Layer 2 of a small transformer language model trained on English Wikipedia (17 layers, counted from 0, width 96).
A neuron's activation on a vector x is SiLU(gate . x) times (in . x), where the dot is the dot product.
The model reads these tokens: "k" "ey" " since" " 200" "4," " she" " re" "in" "t" "ro" "duc" "ed" " the" " tr" "ad" "ition" " of" " f" "air" "y" " t" "ale" " n" "ar" "r" "ation" " in" " that" " count" "ry" " by"

The vector x that enters this layer's MLP at each token. A number n stands for n times 0.032.
0 "k": 8 -9 -32 10 -18 0 15 5 -45 28 8 -13 9 -12 3 -22 -4 -34 -40 17 -1 11 -43 6 18 14 -26 15 -16 8 -11 -12 -32 -20 -16 -58 -7 -16 3 23 -12 -19 -43 9 1 4 -36 -5 -9 20 -8 -21 19 -29 6 -44 -43 -1 31 7 13 -14 25 -3 2 12 -46 -8 11 -2 48 18 25 25 -50 -34 57 15 28 -11 3 51 -13 -56 -37 10 1 41 -10 19 -30 17 35 23 38 -24
1 "ey": 25 16 -1 26 12 -15 -15 -8 -38 -10 -4 13 -29 -4 25 10 3 -53 -18 16 -11 12 -31 -1 14 17 -32 -40 -11 46 -46 16 -24 -18 -3 -52 -33 -29 28 23 0 -23 3 17 25 9 -4 -22 0 -11 27 -22 -3 -12 -33 5 5 -15 -7 -7 31 12 -13 -19 26 -30 -35 27 -22 -53 0 7 48 -11 -42 9 42 -2 29 18 11 45 11 -5 -30 29 -17 -9 5 11 -45 22 63 25 -20 9
2 " since": -3 24 6 17 46 -14 49 7 24 -7 -19 14 -20 20 36 0 26 -9 4 34 10 -51 18 -5 -23 -3 -32 -17 -5 3 -21 14 -20 6 25 15 -3 26 8 27 -6 -8 10 4 31 -29 1 -5 -35 34 13 -2 3 -30 -3 -4 6 -8 -10 25 0 -13 -51 -67 9 32 -11 19 -6 10 56 39 31 5 -7 -39 5 12 0 -15 2 -5 9 -4 3 67 35 -6 -25 -20 13 32 33 15 -20 31
3 " 200": 24 15 18 29 28 -30 37 21 -14 -18 57 -11 -19 -15 16 -26 -18 7 7 -28 -33 -35 14 -14 44 18 6 5 -33 -53 -29 -1 7 0 -25 27 -4 16 -6 -24 -9 -22 13 29 -24 -1 11 35 -6 -10 0 -9 27 -9 -13 -43 -4 13 18 13 15 23 -6 -58 18 -10 -44 21 -36 -12 1 1 3 38 -14 -29 31 9 -58 13 -31 -40 -11 -31 16 18 23 2 22 -28 -28 -30 26 16 33 15
4 "4,": -8 23 -6 18 61 -23 24 -11 1 -18 1 -12 -1 11 0 2 -1 19 9 5 -48 3 -38 -32 -34 21 36 -23 12 -5 7 8 15 10 8 -56 -42 27 16 12 -10 -12 -16 21 53 -16 -23 9 -31 34 8 -34 7 -32 -25 10 -1 -15 12 8 -17 -4 -46 0 1 38 -30 15 -3 -4 27 -28 -20 2 -19 -39 39 15 3 -39 7 6 37 -41 21 32 17 -29 18 -34 -22 26 43 12 -21 33
5 " she": 37 33 -7 11 26 -8 0 -10 -23 -5 10 34 1 -1 -23 12 8 -27 16 24 1 -15 2 -19 5 11 1 6 -33 13 7 -45 -23 7 -8 -6 -47 -1 -26 11 -21 -12 26 5 23 4 -41 56 -21 66 6 -3 18 0 -18 0 -1 -4 6 11 30 7 -45 -15 0 35 16 9 -12 -36 -4 17 -13 32 0 -38 22 23 -51 -5 -39 27 -4 -22 15 40 9 25 -7 -33 10 -8 54 -32 26 -8
6 " re": 47 32 9 3 40 -20 4 -1 -22 -15 -24 57 -21 -59 -8 13 -11 -2 14 -24 7 3 15 -42 -3 -18 -17 -10 -11 -13 19 43 13 17 -32 -16 -21 -11 -14 14 -39 -23 27 2 -41 -11 -44 -4 8 35 11 -29 -2 1 26 -17 -7 12 27 6 34 6 -37 31 -14 8 4 1 23 -10 50 -37 -10 17 -34 -20 12 4 15 7 10 -17 -7 -60 27 11 20 -11 5 -25 -10 -2 16 27 44 15
7 "in": -14 11 15 1 32 6 -76 -3 -1 36 24 -2 -8 -7 10 -19 -36 5 -27 29 -80 6 1 28 -16 6 -8 11 -21 52 20 -45 -17 -42 -24 -25 -35 -28 -11 30 5 -29 -15 2 36 0 0 26 21 21 5 -31 -11 -1 20 10 4 -20 59 -22 34 -26 19 28 -7 -7 -5 18 4 -25 29 1 -5 18 -28 -25 -25 5 32 -19 27 13 -10 -18 -45 12 37 -12 -13 -6 -23 4 31 -10 1 39
8 "t": 9 3 5 29 4 -46 -26 -10 -16 -3 -6 -7 -7 -11 0 38 -28 -9 11 -27 -27 -1 -22 -2 -18 -13 -9 -3 47 45 -46 5 -39 -21 -22 -68 -27 -17 -4 43 12 -19 9 60 16 41 -11 -9 -18 -6 -8 -1 3 19 -20 -37 -6 -2 41 8 -2 3 22 15 4 -8 -10 -13 14 -22 76 29 10 16 16 7 41 -8 17 -2 2 16 14 -67 -49 53 14 1 6 -23 -30 2 16 0 -5 23
9 "ro": 5 10 -29 10 -18 10 28 -15 -12 -43 -19 9 -22 -28 -11 14 -46 -3 18 26 -26 25 -59 7 -28 10 -20 -8 -7 -11 4 1 10 -20 -27 -49 -16 0 -15 -9 0 -13 -4 -26 -19 5 11 36 20 8 10 24 -1 11 12 21 -9 -40 11 12 17 -22 -24 -34 21 12 -6 -3 42 17 -28 -7 1 45 -20 50 23 -34 -9 37 -39 33 -5 -36 14 34 8 10 -50 9 -50 14 16 38 46 15
10 "duc": 22 25 4 -3 3 -13 11 13 -12 19 28 -7 -34 -17 15 -44 11 8 0 5 -53 12 23 15 -9 44 -17 -33 4 12 -33 25 14 -3 -28 24 -24 3 52 25 -13 -8 27 -7 20 -2 -17 27 10 10 50 -39 23 -13 -29 3 48 -5 -1 -33 52 18 18 9 18 -17 25 11 0 14 -5 32 -7 11 -9 5 -4 -23 9 18 -29 6 15 -29 0 17 48 -46 -34 20 -61 35 14 -1 14 31
11 "ed": 51 11 17 69 4 -7 20 29 -14 18 31 -6 -1 -9 14 -42 7 28 2 -5 -30 -30 8 -11 -11 11 -14 35 11 43 -24 -13 27 46 33 -9 0 7 33 19 0 -17 40 -3 47 0 -18 2 11 10 54 2 -11 -15 -6 -24 -11 1 27 -19 13 -58 18 12 12 -28 7 -22 -14 -4 4 10 63 10 9 -35 12 2 -5 -27 20 -2 34 5 7 -7 6 -15 -13 13 -36 53 12 -9 26 30
12 " the": 44 41 14 19 19 9 0 -14 -8 5 10 -30 -32 -31 -31 7 19 10 26 -18 -16 -25 53 -2 1 5 -24 -18 -9 3 9 31 20 54 37 -14 -21 6 -3 15 21 -35 -34 0 -6 12 27 46 -16 22 1 3 -19 -18 -29 -26 47 -16 2 30 -24 -32 2 17 -29 8 -2 15 0 -4 22 -40 0 24 4 -20 41 35 -30 -1 -28 21 -6 -10 12 2 6 -2 -28 -36 -22 18 65 -1 7 18
13 " tr": 30 39 10 -9 -37 -17 4 -15 -13 -17 -48 24 -4 -10 -6 -8 -6 -18 28 -1 -27 25 34 -52 8 -1 -53 -24 -13 11 0 -13 -7 2 29 -5 -51 -10 5 -8 5 28 30 21 -10 19 -42 23 24 8 -26 9 23 -11 -26 -22 21 6 25 -9 5 15 2 13 4 38 -6 -14 27 -47 29 -4 12 -3 11 -41 2 24 10 -14 -5 -24 -5 -70 -4 31 50 -13 -34 -16 -5 17 -30 16 36 56
14 "ad": 31 -11 -5 33 38 -36 2 47 -53 19 29 37 -13 -24 34 -13 -46 16 -3 -22 -41 13 9 33 35 1 -14 -17 3 0 -12 2 4 -48 -7 -35 -4 -13 -4 -35 27 -13 -3 27 26 16 -5 5 -15 -12 -9 11 -20 -13 27 48 -11 6 2 -20 19 -28 3 20 -2 1 -12 -3 -20 -41 60 44 34 -4 3 -7 14 14 -26 -18 -9 25 -14 43 18 -13 13 -28 -39 26 -17 27 29 12 11 4
15 "ition": 6 -9 22 23 23 -60 27 3 -38 -6 4 9 4 5 -21 -2 -6 -9 18 -20 -21 -15 22 35 31 44 -17 -9 37 3 -40 -2 -22 -18 7 -25 -54 -29 41 5 -62 -4 -15 -25 9 -9 -10 25 -40 -12 -29 -26 -26 7 -1 39 2 25 37 -11 24 -4 26 -1 2 -5 1 -19 25 -6 19 17 -22 32 -8 1 27 -32 -1 4 -3 35 14 7 -25 0 42 30 -13 3 -41 31 -1 -10 -3 47
16 " of": 7 19 20 -49 25 -14 23 -13 -1 8 51 23 3 -38 -12 -14 0 -21 9 -13 -18 -36 -4 -17 -62 60 -26 30 -2 -10 -12 19 20 6 13 -44 -2 35 17 21 3 -9 19 -17 43 -6 -23 28 6 30 6 -1 11 -44 -13 -33 -25 -17 10 38 21 -37 1 2 -1 6 9 53 -17 -7 6 -4 19 18 -58 -15 30 11 -2 -3 -12 16 4 -15 -27 16 16 2 -46 -11 -20 2 24 16 -4 29
17 " f": 27 15 -8 8 56 -8 27 5 27 -13 -4 12 -18 -53 -28 53 10 -9 7 9 -37 29 -7 3 -13 13 -36 -16 -31 29 -10 -40 23 -8 26 10 -34 -6 23 17 -17 -20 16 15 -10 -22 -26 1 2 -3 29 16 -12 -16 18 -19 -15 10 -9 15 9 22 4 18 -33 14 -11 17 -13 -42 52 -6 52 51 -11 -24 32 37 -2 -22 17 -15 -15 -35 -13 56 35 22 -22 -30 38 20 6 1 7 45
18 "air": 13 30 -21 20 41 -16 16 -14 -40 43 4 45 -15 9 25 -52 -18 24 -41 0 -18 0 38 25 28 4 -47 -59 -15 6 -59 -11 -22 -24 -31 -16 24 19 -21 -10 -7 11 -4 3 25 6 -22 -13 -26 -5 5 8 23 -18 12 6 8 1 9 -1 28 -32 0 -36 13 -4 -59 26 -2 -37 -5 -25 -7 19 -44 -10 17 -2 -40 3 -11 0 25 -3 16 17 -5 3 9 2 -15 5 41 12 37 -18
19 "y": 17 5 17 44 -8 -41 24 -7 -42 -19 -39 15 -38 16 -8 -1 -3 -14 -18 20 23 1 40 -21 -24 2 2 -14 31 16 -48 15 9 30 -4 -38 -1 -16 14 32 -11 -19 -22 20 21 45 -31 27 25 -5 52 -20 1 -6 -17 -7 -13 -22 -11 -32 25 -31 -19 -33 -2 42 -19 7 -26 -34 -12 -13 43 35 -32 -13 20 -8 30 11 20 25 19 20 -29 28 -31 7 16 -9 -31 19 42 -22 3 32
20 " t": 7 26 -31 19 39 7 19 0 4 -15 -23 39 -18 -14 -1 38 22 -23 12 -20 -28 5 14 -19 -5 23 0 -18 -21 35 -25 -16 -6 -13 19 -41 3 -37 -2 3 -39 -17 -12 50 -15 12 -11 -5 -23 6 -3 1 -3 13 -19 -27 -24 27 0 19 -3 -9 -4 16 -7 -8 -41 0 5 -40 53 3 3 -7 -20 8 10 25 34 14 45 -4 -18 -34 -25 15 93 -3 -14 -64 16 9 25 -9 -13 8
21 "ale": 28 4 -15 -17 37 -14 34 -6 15 19 40 -11 -18 -28 9 -4 17 -18 -31 -3 22 -6 23 56 6 -39 -6 -23 -3 23 -23 -42 -6 28 -51 -41 -1 -17 0 3 -30 3 -12 -5 4 23 -19 -20 -25 29 12 32 6 -3 5 -46 -10 0 -9 7 5 -71 -40 -6 27 -1 -37 -14 17 8 -4 -6 -13 36 -38 3 15 -12 1 41 20 -10 39 -19 17 45 29 -3 1 3 -8 36 18 -14 52 -18
22 " n": 17 26 -5 10 3 19 37 32 -16 0 39 62 -2 -19 -53 28 14 1 7 -9 -12 -2 18 -9 15 -13 -24 -11 -6 16 -6 -43 -12 -35 25 -6 -28 6 1 28 -52 -8 -21 -7 2 13 -34 14 -27 35 4 -7 5 -18 20 -25 -8 9 39 -26 -14 0 -30 25 -31 10 -3 -7 19 -33 58 -22 41 36 3 -15 -5 17 -3 29 24 -30 -14 -41 0 9 58 -3 -18 -25 0 -12 27 -22 11 7
23 "ar": -37 3 -11 10 1 17 -9 8 -10 -19 29 12 -20 -23 30 -34 -16 -41 -21 4 -7 5 35 -8 3 -32 -29 14 1 16 -20 8 -50 -11 -34 -32 -14 -14 -42 -28 47 -7 5 18 0 39 -25 21 -9 -4 23 -17 -56 -46 0 16 -11 7 25 4 -17 7 -13 -10 1 9 2 13 37 -36 -43 -20 38 54 -14 -59 31 -4 7 -10 -18 -8 9 -47 -19 39 -5 0 -16 -3 -24 -16 23 12 -3 62
24 "r": 9 20 -5 -22 -51 -22 17 17 -32 14 21 -12 2 -47 -29 -38 5 -11 -4 -12 -20 44 -24 8 3 -9 -14 7 -14 32 -1 12 -22 -13 9 -61 0 26 -20 -8 -11 -5 14 -4 16 21 -21 19 26 18 -8 -22 -9 -11 6 7 36 7 15 -61 -6 -6 -7 9 -6 17 -28 11 36 -23 34 5 71 18 2 -16 -11 18 26 -23 -36 31 20 -68 -25 23 13 -2 -12 2 -21 6 -10 32 20 68
25 "ation": -2 -27 30 4 23 -83 45 -4 -21 -3 20 -20 -25 -23 8 -24 -26 -43 -3 -25 -43 -4 16 5 35 16 1 -27 47 4 -22 -1 34 6 -27 -27 -37 8 16 -11 -33 -4 6 -18 5 8 -25 2 -3 4 7 -7 -21 5 13 20 -27 26 38 -30 20 -52 -5 5 -44 37 5 23 28 -23 37 -18 1 30 5 -9 3 -24 34 -10 4 44 2 21 6 -6 -3 47 26 -1 -28 12 13 6 15 39
26 " in": 13 21 27 -2 30 20 42 -5 22 -7 35 38 5 -22 37 -7 11 -19 -4 -16 12 -23 -7 -5 -3 2 -11 36 -7 2 -8 24 2 26 -2 -14 8 14 33 18 5 10 20 5 34 1 5 11 -16 24 37 -13 -9 -14 -2 -20 9 -24 -2 38 36 -15 -24 -6 -8 57 -12 26 7 13 44 -26 -2 18 -37 -5 -11 23 2 -19 2 30 28 -42 -34 42 42 -10 -48 -43 -46 23 35 37 9 17
27 " that": 13 -1 -5 5 41 -49 8 -34 -20 23 -25 -32 12 -7 -23 -15 0 -30 13 -2 -16 -7 7 3 -1 19 6 -10 -28 25 -23 1 7 -18 25 -39 -50 21 -14 25 25 -26 23 1 27 3 13 28 -22 25 0 17 -7 -17 12 -21 -55 -22 26 32 0 -19 -42 -52 -16 31 7 5 13 -30 47 27 -11 12 -3 -17 45 8 -8 2 -4 -18 19 -57 26 20 27 1 -3 -32 -4 -22 57 9 -37 17
28 " count": 44 20 -18 18 46 7 35 -11 1 -25 -34 20 -14 -6 46 4 -12 11 4 -17 -53 9 54 -32 13 15 -50 0 -3 5 -33 13 -16 4 7 -17 -8 -49 42 2 -20 -10 12 12 35 -5 -11 1 2 34 -1 28 -25 -21 -4 20 -21 27 27 3 16 -26 -29 -21 -18 -9 -21 -9 38 -11 16 14 8 -15 -6 -3 -5 15 24 0 13 -40 8 -34 55 7 56 -6 -17 -32 -5 -16 8 38 -22 16
29 "ry": -2 20 -5 21 18 -40 11 -2 -40 -3 -13 16 -7 26 2 53 -34 -6 11 -15 17 -4 2 60 -36 14 -12 9 -5 30 -23 -5 -13 1 32 6 -26 -15 -35 18 -43 -18 3 -2 8 3 6 30 15 30 31 -40 2 2 1 -3 18 -16 -7 -73 2 -19 -8 -30 41 0 -41 2 14 -2 15 27 15 16 -23 13 22 -4 40 30 -6 -8 3 -8 -9 28 6 -39 -11 -6 -63 -4 31 -21 44 32
30 " by": 39 37 4 -36 45 -9 49 1 19 24 -6 1 -17 -34 0 -6 5 7 -5 -15 -9 -15 3 13 -55 11 -20 36 12 -14 -3 14 32 5 25 21 16 31 27 40 -35 -3 -2 0 41 4 -16 38 -31 18 -5 20 6 -14 8 -9 -13 -11 -4 17 10 -35 -36 2 19 42 4 26 -3 -9 -8 21 15 -8 -44 -18 23 -3 10 -26 -34 18 5 -49 24 32 40 -18 -23 -21 -19 -19 45 25 12 30

Each question shows the input weights of one neuron of the MLP. A number n stands for n times 0.014.

n214 gate: 5 -8 -9 -29 -10 -2 17 1 -2 7 -20 -22 -26 13 -14 -16 13 10 17 17 19 -3 3 5 -28 -2 -5 -2 1 1 50 7 -7 -8 2 -2 47 10 -4 -6 33 -37 29 -6 -2 1 -1 -18 11 23 32 -11 36 6 1 -19 37 -21 19 28 -5 21 -2 -12 12 11 -19 -14 -11 -12 -16 24 24 3 6 12 -12 -6 9 -32 -47 -26 -11 10 27 -2 15 -21 24 7 -15 -20 -14 -17 19 -10
n214 in: 18 1 -22 -23 12 -25 8 4 -29 -36 -4 12 41 8 -35 7 6 -16 14 26 -9 8 2 8 -3 -31 -5 -10 28 7 13 -12 -21 7 -13 30 23 -2 11 -14 -10 10 -18 5 2 -6 -2 -19 -15 14 -22 23 19 -38 -29 -44 -8 36 -12 -3 -4 -7 -21 -7 3 -12 17 4 15 -7 -14 -52 18 16 -19 -13 -13 -17 -16 -29 -17 2 10 15 18 63 -26 1 -23 -24 -24 -16 14 23 37 -1
On which token does it fire most? 30 " by"

n99 gate: -14 9 -5 -11 -10 31 7 -43 13 61 17 -23 18 -3 -40 -51 3 -23 50 4 -45 11 -33 -14 9 4 10 11 2 0 14 24 -33 -31 -18 -24 8 -8 22 34 -16 -9 21 12 -21 -6 -28 -38 36 -25 8 1 -26 42 42 -1 20 -13 -14 15 6 -3 3 0 4 -11 -4 14 -17 -41 -35 -15 -1 -20 10 -9 -3 13 8 1 21 21 -33 -18 -63 17 -20 -6 -1 35 11 -15 5 -19 3 -21
n99 in: 20 -23 8 -51 -26 -33 35 -1 23 15 30 45 -41 -19 -40 12 59 18 -15 2 -3 -1 17 9 23 26 63 24 3 -28 -13 -11 -21 -4 -8 2 -3 -5 24 -6 -3 5 -11 28 -19 -3 0 10 6 -1 51 -30 -8 0 40 16 -24 36 26 20 -37 -3 12 1 -4 24 12 4 40 12 -12 -39 4 -1 13 14 5 -10 38 1 -50 -16 -14 -13 -19 -26 -5 10 27 43 12 10 12 -20 4 19
On which token does it fire most, and how strongly? 24 "r", at about 5.9

n126 gate: -14 -9 -22 -28 -42 -22 -14 -10 6 17 3 1 -20 -15 5 10 -19 -24 7 9 22 1 15 17 12 -5 -4 14 6 -27 33 -2 -2 42 -6 -11 -22 -22 -25 3 -18 31 7 9 -25 7 11 10 -41 39 0 17 2 26 -21 -15 31 15 -26 29 -13 6 48 -37 -35 9 13 -18 -8 6 33 24 17 20 9 34 -36 -7 -9 -46 -13 17 -5 4 6 -18 1 -2 22 42 49 7 14 -10 27 10
n126 in: -8 -10 -64 -19 9 -59 -3 -3 -4 23 10 1 23 -16 -11 -10 -23 31 -15 -29 21 -10 22 -24 11 -18 -9 -35 -34 16 -31 1 32 3 14 7 31 19 7 1 -9 3 2 13 -12 -65 -23 -16 62 -6 -17 -16 -9 10 30 7 14 -2 19 -9 -33 29 -64 -17 -12 16 -4 1 -7 -16 23 10 -9 -40 4 -10 77 -23 -10 61 -19 19 -18 -16 -1 5 8 1 10 26 11 -20 -30 23 -31 -26
On which token does it fire most? 26 " in"

n173 gate: 20 -21 22 -33 -18 17 -17 19 9 6 33 18 22 11 -44 33 18 -6 4 43 -4 12 -1 29 -42 -29 18 13 35 20 -10 10 25 26 -20 10 -23 -25 -1 -12 59 7 -10 -6 -6 13 -17 25 12 5 -3 -6 -25 6 -8 28 -28 -20 1 -6 -1 58 5 25 24 -10 30 -12 61 43 19 15 -8 -9 15 23 5 5 -5 -15 -10 -34 -17 21 -17 -5 50 3 -5 9 -28 9 -30 19 -8 -38
n173 in: 3 1 25 -3 -21 4 1 13 -10 -18 -16 -46 2 -22 11 -6 -27 -25 -4 -35 -34 13 -1 20 25 25 8 -21 -9 -14 -7 -23 -3 -22 19 -40 29 15 -11 -22 -24 -25 8 -5 -3 11 60 -13 0 11 -11 -14 36 -24 -31 29 40 37 -22 26 -13 -18 -42 -14 25 21 -49 26 -21 -11 -10 -35 21 -4 27 6 -13 8 -9 -31 -8 31 -3 -26 0 22 1 -30 -24 -6 47 -11 -5 6 -7 29
On which token does it fire most, and how strongly? 9 "ro", at about 1.3

n235 gate: -22 -30 55 -8 -20 16 -25 -31 -21 -7 -22 0 -30 -17 33 18 -12 20 4 -26 41 4 8 -14 -27 1 27 1 -24 33 13 -9 3 15 -20 19 -6 27 43 -52 -53 -23 -2 28 -1 0 -46 24 23 -9 -51 -14 1 -23 -10 -27 33 -15 -24 21 -1 41 -2 26 -15 9 21 -33 -20 33 9 23 -4 1 28 11 17 2 -6 0 -7 14 0 12 -40 -30 20 -11 -1 1 -11 -25 -13 -14 9 -45
n235 in: -45 -28 -19 49 8 -13 29 -36 -3 -1 12 -15 22 -30 -7 1 10 32 -8 -16 -15 -11 -34 2 -16 -1 -12 -34 1 -1 -9 2 -53 18 20 -1 -5 -4 -20 -28 11 10 -30 15 -53 -26 10 -26 15 45 14 15 20 7 57 -10 5 -9 -54 -15 -19 -31 34 -5 31 29 1 -7 32 -5 -21 4 -12 16 36 -1 -2 48 27 32 24 -10 -11 24 26 52 8 9 4 29 12 8 33 -1 36 -5
On which token does it fire most? 16 " of"

n30 gate: 23 25 -29 -4 -29 4 -11 41 19 -23 27 -3 -15 29 -25 -10 -13 13 9 -19 27 -16 -2 7 -22 42 20 6 -8 -9 14 5 -6 -34 -11 15 -30 14 -1 12 -15 -11 -21 -28 -54 64 -31 -37 4 19 -12 -2 17 -20 16 -39 -43 3 -34 3 32 8 48 13 6 -24 14 -13 -27 -25 -54 10 -80 8 15 -24 10 9 6 -25 23 0 -15 -16 29 5 -12 -10 -22 -19 -11 -9 -22 -7 26 -2
n30 in: 4 -37 35 -44 8 -1 -63 38 8 1 10 23 -1 17 13 3 -37 40 36 14 -12 6 -23 0 48 -5 -16 -49 -13 1 10 -7 -13 16 18 31 -40 -14 -33 31 -1 -26 6 -4 -1 -31 54 20 -8 -5 -24 -17 -1 20 -10 -12 4 -21 -4 -25 23 -7 -23 -43 -27 25 15 -3 34 -27 18 -14 35 -1 -10 -5 11 3 19 -37 -20 -25 14 -13 5 32 31 -1 -22 58 -24 51 12 -8 17 -38
On which token does it fire most? 5 " she"

n211 gate: -22 -9 -4 17 23 -55 -2 21 -1 5 -6 -10 23 1 -8 -17 45 -2 -16 -3 -7 8 -2 1 4 -28 53 2 -9 -12 20 22 -26 -38 -11 8 -18 28 32 -19 32 2 -3 -21 18 5 -7 -15 -35 7 -12 -11 -10 -3 10 4 23 9 8 15 53 -3 -17 28 18 -18 -22 16 -9 36 -27 20 -8 -48 -28 26 25 -3 60 -56 0 -37 17 -3 -8 -13 -17 -18 4 6 4 -73 17 -45 12 5
n211 in: -2 -6 31 -17 -10 8 30 -10 20 20 -13 3 10 33 1 18 24 -11 -12 9 -5 16 -12 -34 11 -25 4 -20 -61 -14 -38 4 3 -29 -8 -11 29 -26 25 -46 -7 16 -12 5 33 -5 -16 5 17 40 -27 -15 43 -9 22 39 27 24 -5 15 67 -10 13 -7 -5 11 -38 -53 -12 28 -15 -11 81 -32 20 -34 9 -44 25 -29 -5 -18 -3 5 -10 8 6 16 61 -4 44 9 23 -14 8 34
On which token does it fire most? 4 "4,"

n254 gate: -7 6 1 28 18 16 11 10 -3 25 -25 -3 23 4 -14 -13 9 35 6 -1 -19 24 -26 2 6 15 39 35 4 6 -9 32 -1 -91 5 -11 -6 -42 -34 9 16 13 21 -7 -16 -73 34 -4 48 -23 12 -17 31 22 -15 11 -11 6 30 12 38 54 24 -3 -26 -34 7 -7 9 16 -14 -33 5 11 20 13 18 12 26 -1 7 14 32 29 5 15 21 23 -1 34 -29 17 -6 3 6 -13
n254 in: 1 -12 31 -4 4 12 -9 -27 14 9 31 24 34 -6 -21 74 -12 -39 -39 18 20 -13 14 3 12 -24 0 -25 -7 -27 -49 -81 9 2 16 27 2 15 33 -24 -19 -24 -31 -36 -2 -10 -5 -6 5 22 26 -6 9 8 32 40 29 15 -8 18 9 24 11 54 -10 -3 -29 11 16 16 38 -11 -19 9 -4 -32 -10 -16 -18 -27 13 43 5 7 38 -1 7 5 23 45 -34 45 4 6 16 19
On which two tokens does it fire most, strongest first? 15 "ition", 7 "in"

n151 gate: 6 11 0 5 -5 -1 17 16 14 12 2 1 20 13 -25 33 18 7 4 47 -16 -14 -6 -12 21 -13 28 9 50 5 -8 -11 23 -16 51 -11 -34 -49 19 16 42 -23 12 28 3 -29 35 14 11 -33 8 -13 -2 -15 0 -55 15 40 -7 12 30 1 29 -6 -3 -3 26 11 -10 23 -46 3 -5 13 -27 -8 -3 6 -62 11 27 -3 -28 36 4 5 -41 17 3 26 6 -11 -9 -5 46 16
n151 in: 25 -3 -15 -26 10 16 16 -36 19 23 -1 -45 -20 20 -37 -14 -50 -20 -24 -1 30 25 0 6 -3 4 -7 1 15 -21 -22 26 -7 -8 -13 -50 42 17 21 -35 1 22 32 20 -23 30 -9 -13 16 0 -24 -35 -10 1 -9 36 -11 -18 10 -4 -20 34 -12 3 -7 24 2 -23 -29 -3 -6 -32 13 33 -9 -1 15 14 34 18 43 19 17 -6 -13 38 -3 37 29 5 28 1 36 6 -13 -6
On which token does it fire most? 19 "y"

n238 gate: -23 -19 31 8 -48 22 15 7 11 32 -11 6 -39 20 -16 18 15 16 -5 -26 21 10 -12 -4 -8 -15 -5 6 22 24 -25 0 14 67 -33 -10 -4 -1 1 24 40 -39 -12 -17 -1 -9 -4 3 -12 -4 -10 -25 -42 29 17 9 23 23 -6 -14 -35 29 -11 -33 -33 0 4 44 -8 14 -19 0 17 -43 9 18 -18 15 4 -27 -21 -25 -10 -28 -6 -25 -1 5 11 1 18 -6 -6 -14 -6 -31
n238 in: 0 -5 25 -10 -54 -12 44 -5 37 16 -7 26 -2 -20 7 -3 40 -13 0 -47 6 25 -21 -24 -10 11 -15 15 -17 -3 26 -19 29 29 12 4 1 5 21 16 -5 -9 12 33 -10 -12 41 16 3 9 -4 -22 22 6 -6 -2 51 7 -34 -27 -19 -13 -28 15 -2 -19 -18 -18 -22 9 -8 35 10 -9 -11 33 -25 3 -26 -28 -27 11 7 -7 -14 -18 8 23 -23 83 -7 -49 -23 -2 0 -11
On which two tokens does it fire most, strongest first? 23 "ar", 8 "t"

n8 gate: 9 10 -6 -1 6 54 1 -41 -49 -19 31 -36 25 -9 35 29 -25 2 0 -44 21 33 0 4 -9 6 8 13 -20 -2 -14 -31 6 -39 -16 0 -11 -1 5 -15 -11 17 20 7 6 21 -9 -10 25 -11 -10 19 -1 4 -23 18 4 -11 -6 -24 11 8 8 -16 -35 7 30 25 21 39 -2 1 9 -10 14 -21 18 -30 30 -17 13 -4 -27 31 -21 4 -1 -14 -22 -32 23 11 3 -10 -10 -22
n8 in: -7 37 -8 -11 -3 -61 9 2 6 -1 3 1 -22 22 -50 -1 -14 9 -13 5 1 3 20 -23 -16 -3 16 20 -26 1 -12 4 -54 2 -2 4 3 0 3 -1 6 -29 -39 9 31 -5 -11 -13 -28 8 -9 8 17 -36 46 -19 6 1 -9 5 11 6 20 -11 -40 -16 -30 6 -3 15 22 24 -49 30 14 18 -1 -11 -21 -4 -25 -29 23 20 -43 -26 8 -15 31 3 -38 2 -21 -7 0 17
On which token does it fire most? 7 "in"

n106 gate: 45 1 22 39 2 16 -20 3 15 -8 1 14 24 17 -10 -35 -38 -6 -8 14 -34 -32 -27 -13 46 -24 -16 -32 -1 19 -3 -6 -32 -62 -14 8 28 8 -26 -38 29 -25 41 -13 -15 -21 24 20 -3 7 -50 -3 26 0 8 1 -16 23 -23 45 -9 -5 -8 -3 -11 -34 11 14 13 0 -12 8 -23 7 -26 -13 -26 -31 -2 -16 12 11 -9 -19 30 20 -9 32 -19 -1 5 15 15 -12 -13 -9
n106 in: -13 29 20 -18 -11 35 15 -28 -13 11 -12 8 4 -22 14 -1 -25 8 17 6 3 -8 53 -12 37 -32 -17 53 -7 -44 -30 -4 8 -26 19 -26 -3 -3 28 11 6 -20 11 -14 8 -6 1 -1 32 8 -5 -4 3 13 12 26 0 30 -22 1 -34 -20 -22 -1 -47 -30 34 39 3 -9 -33 22 47 -3 6 -27 -6 16 -19 -21 7 15 -2 33 11 28 3 19 -4 -18 16 19 -10 15 -25 49
On which three tokens does it fire most, strongest first? 23 "ar", 14 "ad", 28 " count"

n127 gate: 4 -5 17 1 -9 -40 6 -16 -15 -7 -6 -32 -12 -7 -18 -9 23 -30 -37 11 -13 12 23 -32 -20 9 37 -13 49 -24 -1 -12 -15 -38 -7 34 3 11 -48 -15 -17 35 36 9 -8 5 -6 12 -3 43 30 17 15 20 -8 11 -49 -7 10 47 -30 -11 37 15 -38 -36 22 -4 -6 34 -15 31 -15 33 -3 28 3 14 27 4 39 -7 -15 7 6 -29 -7 16 35 -3 29 -2 1 -18 19 -20
n127 in: -26 29 -1 1 -19 6 25 12 -3 -20 5 -30 4 -3 16 -22 35 35 -34 -18 -3 -13 -1 -23 -17 12 40 0 9 -14 -14 20 14 -33 37 -13 21 11 1 44 -27 -1 20 20 16 -9 7 8 -16 8 30 15 42 25 -15 17 -45 18 -2 -12 25 24 -6 -3 9 1 -23 4 -32 39 6 3 -5 38 -17 12 8 -6 65 0 74 60 -3 35 30 4 -1 -26 9 -45 23 -2 -4 46 7 -1
On which token does it fire most? 25 "ation"